Layer 12 of a small transformer language model trained on English Wikipedia (15 layers, counted from 0, width 128). Numbers have three digits each and are written without spaces.
A neuron's activation on a vector x is GELU(weights . x + bias), where the dot is the dot product.

Input weights of the MLP neurons that the questions are about. A number n stands for (n - 500) times 0.0016.
n13 (bias -0.044): 575640570782598371341538752625425417485378634443568611233648758526562581666590580564470694553481309306646587549608664420198417471462371439771481489379433519688384555661630550594480672658590427504580422679525382357357477296596376489367515492551533311363723397390456614235609337415466555474604325634542420424542459529564618386534590493207489511263519515621732430433319450522469375408290
n14 (bias -0.031): 705455514518711536533614600733393344583537544522522451329580627587367435563434664607541643407496493372636675449482528429591437547593685720388533442452493712443664608442616624526644471308393701463478423556430266376407370358468423648749461430554386329515354522433404373703463459536563540590537466282245738522374493590402634691579662474474441548319395438071634340580581538504421563302217
n49 (bias -0.013): 527524636407476550421667543541343369717231341500500621532561786376463304534510467452538794280531533348333460449376451352496405367517497403774561543476612497425530567537320371315481470340695507554523466532484557615510302530523360433583480551497559651611743631596381432316507651610558383550443532564559490424712411523581493507653551565490275346718566420411687489530507413416619545357293
n149 (bias -0.027): 500619424518637370493493597644448454349448489522593605200740314580669547533611382493256365440348457423393668299358546541587401514515489336508629221744478478724343388493380271389467295526323615202719496475493388457525611657496599706637403548428311496654478474415593419554522199569463453529595401595418511507567733388549569641504709562700467537493519409725608645354448622456673500496518
n171 (bias -0.022): 572615463448508650642508626469473507638519234304183543602575384342388459492496407673538591681653511603668519599555562853240573504454538380456305369462435640493714496325500562727708343443538679408496322675558567121463488421597320549440474373656504400453466160366397604536656531481608410485576773617391357620581389519460387421406729645636565427504694350370305461489592377508676496425508
n197 (bias -0.049): 650522423350313416612504629486439607815623560737409373795465406324647294486471462410378514645532581326464604678528483398489267539619417569511572465719496560352528377357591573424552301342593542396413528612360433360507507058335543458440368496472607605442404601640413466321504496423464465623592696500555579329518453419527546560412521311599565554661587313665676618422690493369625536591571
n206 (bias -0.027): 675565321601608249512828816523703681530504534661485481512538500549351407262668430711504458793504721451393463451287344426559275605500458461568385530412287678323518492522297461504399563519316616324243629478405534617533468560440401429560459492582482581613670473446452620397466450635211613769420741489519296581535339537242308444582409603719454519481434447431661571352604446432590488500618
n213 (bias -0.028): 243768485462787638469394645524606394714840407461520397492651449477324416567543523759575492583414515566355348461455336655456324370421374365639410412642504492244610454538544256669692370457331523316641345548344645521542528512646449458465454362447655611584562650185458414545609401542741338370609565500484749548508610623504674381604504242395418232394615619480769395508508325314560571554418
n241 (bias -0.018): 715452638485630419832374458354401519458436414381404528650648353477416638437283588366480391460532481437476679695655365360545559562536773655557618272279430430455701322542304340318493654484429508504404480507545611504266537675512272612141523318611633599276496389583387492463272508566452411492484533376516349572397780535597492396673704496372287746516632755579566439484547347496786702519433
n256 (bias -0.011): 391543580686520305524399530543433440443457597516437342500535319416523344617488394727618481134594424744442640508455266322544180531350476603451754596531326554474617477618536329845372511766371614508333546548474515442508723643592547481489375516511485508425454216535360500496379453527500715424767552627436787638559418706504573313651481562411531339410381496457615444686257396690304756519640
n259 (bias -0.028): 524622547476503279510639530138890493463419627336433567532610489497554493500455389277636648371316381538434490689453573496518652425395727525363403493427397572413456605564507341434418483649483459299345373563444422679500514493564562568544611360595721308296366465517363787396407357377535619575500525445630594345486382554556466408539462417551562668562363493434473564586834530517652521544580
n272 (bias -0.027): 641504347398756771237616431462643460335303326387216470596467413566536478414410536568534649470553658481481536389601479439500575394470459765523702588635377225363551416569618290519643434616380540381311441375418617394445291526716429665621395428405674368568559568598523555418769609426624456610441527637492428576451414635500493251572444437633638451302223824421441400422556482530473425698395
n276 (bias -0.028): 552590269767664449388511395556675282641657434656350782447668560595554475455526306292481537579682511331763532386557860391519448369410545489415537376675257445500439325467500462340379449192407475326471566676528612418450462577264500602507439418406600500594584788399570387542622549504474515475247423566511507534552559388496522424568518644445433325663759332574504496338489553467447425482707
n278 (bias -0.035): 439589398579446405496400466287469422293504446314363480484439492344451632384678631732446910516531466527015661508400478523234404594508426406721446473442523328444332322353712504488560560566632620319624577441691511293523412508678261613583545438436440379394538516469607415444531609451679720508703396710465671801713500644467504553417642504744519484465336344546530420619632540469386535356396
n328 (bias -0.039): 539701504622606389547488481657386440320393698551635496399369496388664435704763420795441457706351465418500413484447575516335418481286311528349574454445333481541239496634536416378450699731461599406485737358254538599264634477650488531769454354660500247607399730315479455634336606515725600661686395504651591266433524423444519450372555426454524263539568350304277589535496388582680571396719
n410 (bias -0.026): 438606511610582523578333334328562313291155423196402433652515488691447633391593206465625404684165470423461508461478445614368337454367457457541516370508288361287725504580583528629461462391453481229772396614448656488568532757648547485587715477587538535543365641457528671435628383389523374508527604458354559575367488584596542352718651620630442434667669607484595560539656375538301535846407
n418 (bias -0.024): 739419497368472374451424652416524581711535569458444708522613409623656568270594436353580213472497555528615422324624636588457545582616437341554678456483379390403379449429805486476642629486360425472480707526632374614429551607292723367561321549446264500426424359570553522399344416401595432497545482679468619408573333459563486527795555413786559542371542575455391622407587460503415391367424
n488 (bias -0.029): 613497490641285544601324675576542384456531716296538567464773493303601412441528430510614551664635419503242503476676592696457483797413330507554465510476318603417417476392637581625456493403424497428644298421260537318611532708321562659703450389443527601433404608628528489579462587571517483503722432537395354346445497490470510422588445404483503413455647592168412532390642471592496382588417
n511 (bias -0.032): 522487463601617407658421720528535485694351531333379679471528328435672580601576649592453681541472411534484512484479314433474619546452516570493509651443519488482354373684673516699474552494431426641368669584299399782442536686500497620608448392598494307337428627472492507353384510296354512411615572379506541353570525586383472441445478582621481497305462543487426529491361578441706563417572
n537 (bias -0.029): 608586644530399466586395504504376421545531523457245516492580594454360602430275496286391477594605610569697391654366769543532388549390426441431616294519027358590455599598595642586447659609500735813489638183441383480466584381546380644549673426443372504591500512481430589645427301508496748477389564611457609520554453458555733489753604531511353266674614496380257256519418364646670422303419
n554 (bias -0.019): 405411554561201724574489672518493592428418500711705631496413630580622572345382586600467456793629623482651561646592591351504423586615311466481338789518591394288450626443421496348400428257541382427496577552483475388317611387698460612623289359461429430455358481607338458317405563377133605482595644355642493403552548540483681691492383489395393648540593572522522641537515462412301326651680
n557 (bias -0.013): 537545375449727791474470675391696815294633563481584527605474614581658361756500442511560522485462493709459762474352357466442549515394666587625432452549317742370377463346511450538469636312594441421387642446468408587697519326485492739331409371409867455469321416602416248543530508378417578500563550396343417572783590533593611493408455489359447262421447518440386484332515418452389227533575
n569 (bias -0.031): 500352538417387599570396271481345668526410542508559641592626504561553372516566515372647419621601576604658399704548511618130249587746624563339434481675389565615590599470551350449532723612279560326696604599371179537338344427549542686515391298214515601496504641465490763476434519325644314390431696492535617680403554477643534417614573388378345231438665599329276384673527324404516453526411
n597 (bias -0.017): 504552380465504585619642612802714496632612398587516436561594732372600396675448554417595661768512465504461458417519436568296551357488484448475286585758339284424362395670319657329518801409690481425223539594639546337400570465450591597543458420635282340379520572401610558397437472465516562341378684727295576684663246504673535229246492816516702468456416597417516500292476414449366667384334
n641 (bias -0.017): 635299489269386452553643452223644464633332803580737286523526481504489448470545665428625534451470470522455643376438231768395579408553659427335436463394414481398453541537500504405473364572583478568537661389500448524335383556740413629452485466507584553557141774504378429551372485496515574404369500575784333657538723570478649441500647654314319549394531426383692695474462525425334610548869
n645 (bias -0.033): 460381518586389312334404629552489670518548551389556541530333530464565482607544379589552387348485651317713661705613427515504559608589637839393592598301292551461568594525421380326413511375434518654643478528710327644353386515493629612738654515647436589676602162359450693328434552352426446248453519362410404504426548352699594522511562434696467426496157431352446401562548413405553322396537
n664 (bias -0.019): 372500302568485442426622460507574432590478493277567436374701347402471237641496547481381735671467384273681521555582374268371596587522441679596319551500522603425614290421489489311708410415678540552496493317539666286453561547536456594717439485540450359575511657344540624527570526652775525384562576733417686635396208536560678388662404677460408411507399801356453416665581447588436318496400
n674 (bias -0.028): 510430398367598469342552765338518453514479521317288457305776606824415295588328510518546358652444514535420612594611533489349336476387482408398602483633538687567713689425500261433433544574363206570459601513583438500500366545435479455627327479568747479667566390398365445555462581548507641315621583659553602628447482507606555479364409594355668613517606448426582388531563297386486609606577
n739 (bias -0.030): 771601375535484453528460566742299399567131592383447414587417699571590547532484617210694424484339697568304562576755489500417348626395363362475761603339376560666403315359471426476431206408621633452547608496660520805746404678701556520449426399289570480492393435597655572638199561283492524465361724528406508423516552559466389292545756576476737435315496425689547421396589557444430306618352
n741 (bias -0.031): 575508592441564219640481566417485446342690694613603752395470698548607316530221438719564493584557467485474650377670453538411519389390606656685413374734496530370395578570339400421449757349428364353471623461410353540628305638482338566526376310522402576565373355496608137457312561648546604647440484541416538668515270570421786445404691451768462424643405500353651554732576525474465439448545
n742 (bias -0.025): 524581726601592280781540593612765434344593440544536524731528472594414410356452484568424488258432574599492523635477432476702284637431399326337684626247552655546539586336618647432500309356616633704181492333257535513383583389469604457555566512679446528496567326564529454770368274402327319437377459757492444613456548606614555437533309372298432484476646429620374521683456477738496556073276
n767 (bias -0.029): 422669791388725427448374609586586522445696578590263413512603485496562515605582536519504485515253412548232366485564507474688548631523489217395299467597348725410234427587542489444537456220530511363493301426567351531703485588482504427277439399453428676455714699653573668570285612507695566525485500632345628327601608690564555730451422682309377477437489398407438477552470369662534324679407

Each question shows a token from some text and the vector x that enters the MLP there. A number n stands for (n - 500) times 0.018.

" im": 510308456517442548555472439585576510444590499511546441506398367589483490547473468430453522476440516489500504533581417413488592554338536517380411502500468511477542439498533525581331579632533442666499544498573597570474603459460434471613472498497586509433573487445723462548531580589537428600388516434544433394571437491546386455520538516501366533517330530500500452505518581535527507518504
Which of these neurons fires most? n645

" med": 548490484447445649499404449531507584530519533477522557553379593523495562590358413400375466574458525624571391490466495428463543428410540573303426483552420496489471400577450444632412474559563464595614561583589566513585542464433444482573496547498412419494504465446695348499575470610568440556530493448530450460502385505384547455528419491543455525565595487547494425466457609534606462484536
Which of these neurons fires most? n537

"al": 549383410565446627474490524459483541473550591452532512329441450491441405440463512508454342388508517495589375466419458514573516532627518494542405525651486546550500458500655450585426639470559427569535380621533498607589489494554537453459471687332498552493479421529522322502502532538459391574474420569560388427487461593446557506458439538497516493534612437602518485499519550596526471494472
Which three neurons fire most, strongest first? n418, n557, n741

"en": 494554569437522601476567355386447487433555619452559416500523482521483484514452459454459422434393573556478413479493470549446470533573563523510579474576543523542610548483612490559332553636564395628508397559540494537514483510487480528491465546480387492454426465457733299552450502552521416588526485525544503524473525496395270472485498405613554502547542491446427525508449576564544537349543
The two highest activations, in order: n418, n741

" K": 487494476435407581537529506518587610480586460452527518497487574502459559538429544466475452461468433525508415535586394449476534588494498537482415424557681489552579576526527410441222586560523246626638430530574457581484580437551574524505490485457498375542503508420515432410576525544489475538592549377466430487488510546557298575509391562520447509524503552530501538438466572435515450527494
Which of these neurons fires most? n554

" sec": 477422512384480618532528612461482514504637447528419451470533451581485443530364407416338533557407470514521381379442561369513507481468464407506513408625607447501535546519589561630370578580575434618628523531569440460565523383589553530492475580435482532430575483555561377529508478536537313592489586420571467432523428473453599545461469369500514487499546420546473434536505547539674509531521
Which neuron fires most, and how strongly? n197, at about 5.2

"ark": 474519558511524597488490523549568581500589559466513432504513588565479407474375509420448476477571426533487436492447575439501405458336509466502446538488437547575579487414531532619412676517560476672588442446565549552590577398462496527429504542554504414393508476440737356442483499565482521475487503360409428458555401515412393585495462531570621428364551507539555545530509505467522567563384
Which three neurons fire most, strongest first? n557, n597, n13

",": 437495491537484690551530382437562470462463684557547481564449477513424519542450437481489444478557530551502512476497476429480444533324434505409403419441446468604618470508533354488551533613536512615527443496518486556518517477576463449539515531510486496470507462459838422457502441586620562466483500333533448442496473504441510606445476529481448520488506491597552471444448633446480496531511
Which of these neurons fires most? n641

"4": 467520465488441619552511409389523582420436710499534474539476460417453487488425492453462443482476463531463474474543458512504554632423461476437450438530542554572533516446507379612567494474530503641533454532534563551517583453509496475521460596405457438510631452468758490478546591438504466537489514365595387411477478471449300592390562511430481550412568565570553405540485647425527519530520
Which of these neurons fires most? n739

"v": 488490491497555634542396477507539594521518511548434487435405468501498450544419508564441427540587523535548342452473427444463545514448372456436409372519590500486563499626450435477500567553629429529451463420662512636461584371641415535520548558494459497468582425525753417424547570573587512569605391411513445391430421499460492537519456475476536535473490470507566512480522599397570590471407
Which three neurons fire most, strongest first? n328, n213, n597

" d": 497391576552386625500463426456475515425516509573555477620462440518378472622403456445444486444558537552510346545430427424474433432554487489411368506435581559573538549519494501528402618549559492551565475469569534539349540366589513463515485508504434393458578536529782444402533515525705495498496427431488416594532503435500416622479452509500577485519498471580583496542484487465502539523545
Which of these neurons fires most? n569

"age": 431460481416477600607522470524522482518629682446444436537478444454439505562478565502480446407562569571497385476563610484471462501480495480343409462563381501505602507572590448532421602556592483559619489538614527481658412398489484468528495505430452492456527434516728430492446523526559505492540506379552333441476457480401389605450495503483532500375406445495508514546518639435501607508519
Which of these neurons fires most? n767

" in": 471425489512456655512460522528527516483429525450519492533462514499423501537497596410447532503586507509438377481469531411566456541351589530467424549464547585535552469511564489501562505524521399636490405519625552509452469491550487470585550493419520425479523464394880435510472566477573435581346583399488377537486416430528529541496436540515531510433418436574470449464458562489544533590446
Which of these neurons fires most? n739

"ow": 408425581496520601428496368491504506433606689393484400459463552569552478494504499427412437474417543582567534400521518548539495489437452473464553434575491451454540495634544497613333520563548444567628521561539564553590522537468442413458453581531461514477539455468694416478620589620496462544543532471595452457489350433476280453506488375510529460478517411576478459574441607504500520437514
The two highest activations, in order: n256, n410

" T": 504381512520387623480428533437542503459626545494575519542522545538473529521429568462423506458567484568575457411464546355452409518500500481481385468446763400549613448547487399556301537612515406513497554594507526479464502521571568467541412575474432429521505429423634387449589576497554418568548486457468430517527403464546391617507396442501448529496482584570585524481493577510572509367579
Which of these neurons fires most? n554

"200": 536447442488512524562543452496444655458544622489441455570438461426499524569362490409522482434510445494543433425467435474496521557428503564344389608537479435543510517508613455568584484565583510619398455376569553479621627357480515480533493533489480483524591468398711475508554604503563537533484474449592395476488474464525337615440472433488538560349528577564511542432461673410503496465461
Which of these neurons fires most? n272

"er": 499529464409429633450497458482607532479574687538530465486480494523498471501514536495354353452478539469555306430490426495473614562467544464454404546503406585502620476588495398557475587569609428646479507505549642596576573511518433475503442469447362466507522505525733359507507468542485361540571518475555494449497460443507322547486392507462430461519532510446488547584505585480508481542444
The two highest activations, in order: n767, n418

" m": 540353472587445558540458406501532558490555550409472487517558422493483492562501516455490534462478533551502403538452423481471530509356422497335458417529691469551655473464556526527315516647514440659513506441656595502487445411556462505578494641522493430471644498486678388384466450506512533469443507517560375513536439495384467493497529572489512535539500487523521407492426628487585488465551
The two highest activations, in order: n674, n511

" B": 543397449455467596461433514467547596467658496502529508482451525520497501516472515487516444492447515465508388443444502436414492511562494467393399502522669473522599467515645367441226457543505399555514497503579468533600526444610528466603553464565418446462638488521720352468608467560482460490579432373518441564533534519516401576469438479515429506443563478543549601507476580489587449518553
The two highest activations, in order: n554, n149

"\"": 442480528474452621566476468449509597564608731516546495497464448526445446524450519461444470361549552572500424439505507405427490497363508503439493437520471491519643467453573423548436507550530511609578496491565578537522463570568544500517550561495493488430549513470786444491368494591531452577532479389508367384603437496517332440443464502539491543409527515486471415458501538389520571560469
Which of these neurons fires most? n739

"m": 602500500417486597492476488517555561505550567375453464508538421431357641529428473543476440417469586529543461480502437504478630541388509487441346505455560465442655402620485514504405567569666434691527493433559644537519499422441457563534506622430520463490583459614635418579531444573515422547441471433519318576502418431483402516497567481518519438425459548464562496548465587457514478483418
Which neuron fires most, and how strongly? n241, at about 2.7

"199": 463447450497403574487607561574628525458564529491479293543568441499465422466394401448441373356510439573594367358547510426490482514406479472363420618542582410575422631511580541520613492564620498565425476447515484490654607421539500523494574536534451476502567538551592415508558579486601527568472361429573427514498465474503466596464438501475565550456475574534397553418526637470467543475464
Which of these neurons fires most? n742

"ard": 504486588485471620402503546620475497596485551472499420502451520512526416495411480433455480514574486557502411407390442511485523494446477375514409467525501521548597616528559456547364624623544594648484466471494560567646506333443516557484488507556382469493535476484729397597338560530507420612481482343555417459494340548479409552485516490513553463462518462484502527513589637459518532398516
Which neuron fires most, and how strongly? n537, at about 2.7

" us": 453392467522516560531508418518474540549652440528524420556437465507355489598372524453430493468528475405544469411574520492458499451351531547427496497589470538573590500548568514657418492636522426661615503415584505471524522483471430452470417512504491383497533515506758414528598491570539405502507408436488477446553461463535392571485490505550392530382477553478583445569554672457492438480619
Which of these neurons fires most? n664

" ": 394397453487407594565478389446474565540444503487475494586469354561447472597393605518548496479522558465498366531437564438428485493542478552393404427531580503546562576486585430489542590698583454633486417458565502488492563490507507537562529544394520493462690526533697367501471470488548457539532410458493454516481364447490401581448433568465447417375434465579588467515567620443611577499513
Which three neurons fire most, strongest first? n569, n664, n278

" b": 487363485505507558532472492466560623490537545448412415516421481458491509578465579535491458511503569486534369455424569482540460495541519455386414523493589463539515500505599522489325486518535404519529446383564555544538631407594589509536493476514491365473651468478791371413555449508494436525546426384508440529535517438463501532422429493495448474520400451667547553631428583505625470559540
The two highest activations, in order: n554, n511

" H": 443441548518429597542423492480582513442474511463576504489489456505406476524486490475503398409492514524529435511499602494480532552475490546434379480536751487588572491468533409453256641517523420547598490465608478424533663506483565441501563484519516389466601500476630440465514559569480499486531519349448446575573474535483374663531476536467403445491512524506461513308473638463547499562520
Which of these neurons fires most? n554

" of": 489420515456362583554480476490583519428634599373527464600463444559518445562496479428428479452510502476559446516424514422437519481398491521523398558452495558560580513578562411490526574577551355614500431581609599461489508509537449439483538441477455506550503554398838338479548558540488450491529548453529430434464482473546558450494439528538425528399438494546468592326470618523563488488507
Which three neurons fire most, strongest first? n664, n597, n557

"eb": 556587524464430600502449484377470600514530444416420388493467550502423458497499460532501459458486426552509468466409518392514479566452509584470534537447443419476549496533536496515272590594508408608526518479622565444619573353479539569489523406484541439597583571410689304458577515537514468510461456437538494418524531482340384567501547426538649466473613505588578532536430574552590538566446
Which neuron fires most, and how strongly? n537, at about 1.2

" G": 495337531457526626462548486529536544575506512405497370515471504436462490582423584500438434369518488536523414620455455360540544477437482514393422497521638524570574451528642420415324480555510442597502477489454506393492563427565556473475593482516475501453577529543703456468550492574505473586578505361535481450575534502531333680558516560517503522480502483579427394510523582348576457465532
Which of these neurons fires most? n197

"ly": 494521553428458586526512414496517499456633739522510450612480457532525448512444502421395429394444494437471406434527502508419491499410482530472467441536449537516589484502625485553405580575531433657594447432519644502534545529437399407516469517487433454542568502544826398514472518514519427555515600437508431427509502492461368479524465464554441536544581433546469503542493610507508483460443
Which of these neurons fires most? n488

"ed": 580466514408416536478472451485576593461473612534482472544457495497410500457441552458481456453528619446506457501483499524526428473468536474402456512476412498633565466528553408590563498554573464631504476523662521538496550502472454485547482586453503359525480499472811402483414607502562449557575487379603307444572563493457394587393441491471493527368469530524514473536471580420560552502431
Which of these neurons fires most? n739

" |": 464371522432493482524477378486585486433546726492487411555409500566484537538426534501446432378494518556531386469483458393488453551444496469435464385518506486550679538490559403564426554653517394577547454691490575525524564488578504477517461569526484492527608459453746367459503506592543460472513552448557400449497385455521564559401464476494514557461445523530510455483409562488512548477542
Which of these neurons fires most? n256

"pe": 529425547516369550462539420483493528482586550442457386500549382430496550540466489431446438455545588547486433514594543596484596614566371442362542400517495490559500482584519507591452614538474393600586491621517574448561467469407481405583580555432474542536503457471746408516469525511554512516538494369411444476537473451412349483489622372442471524423529511434422604469575583465613536428577
Which three neurons fire most, strongest first? n488, n418, n171

" th": 563421488429475550619498524419513496501576528416427563512465582515442497521390438459363447483518482502520316376481496448494527508498437417535424462532562426585517495458522566536446527547606402533630454579496395601577603425511527536483460502438524495475595510514704296406556480539503339644612540466490389442686467489457546527502460488501405500553575440483487545524486541562680518406535
Which three neurons fire most, strongest first? n49, n741, n197

"The": 494402535386425555480554429411512562493573626417463459528512498508429455532443452453468472419549509484554476521461473395484533521411507507421459480534523521488729424486612378537498520623461448586574474390556553519519580478450512460516588485492497413427548525511822418416528543578547470479519540356536519482545492504554579575475393538491475557425449434553567513374419618477585513456518
Which three neurons fire most, strongest first? n674, n664, n241

"iv": 486476548384460597522450375477440586538564579413515483504383534459460648441486543487527442430450461552494521465444429544526523487575493536498535490540581458579562496505387456489278556638598376703512505535533587524556511545440493515434491562501506560484476445498654442629524426638568404578507537421397402444460486442437296522530463478489646457541448479446478531558510605528521530372514
Which of these neurons fires most? n241

" att": 552266556586388549470468570496597626496545567463494444542455449638493515511447452381425463588555528516504445491510428399461487451361440552423331550511591446543498482455487467550400575659497515606515401504546541593537535389479510453537409567446510571489493482404691385443534513429620448595488487501555440410560446414560433535440451557505404540563424586518454524549539627532591554509492
Which three neurons fire most, strongest first? n197, n554, n259

"\n": 552390499475371472517500470500588542475582517593551459497418522486456472571344527509416392452503548560497495565450471442501483537375432550529429434568543534502581529574519392464580583636460417466553442596564501439564540494552565468554503635425434417401664493513734381470542551566518496441471473352562388461455429511475386655444423480458530546453559500432527530497464667415512545489598
Which of these neurons fires most? n741

"her": 449430535390542527529503525464528593516586712538508416533440480491463430484480500498373490382494513478516353497521458484542479561410477488460428441567525485591494472549591382485423514484568420574622446500522551605514524540568560452528494588437513491524521431503828389537396579573522442583497544298519458409518509553499410490463422462525441480486496453502568482564453592474604532478436
Which neuron fires most, and how strongly? n767, at about 3.3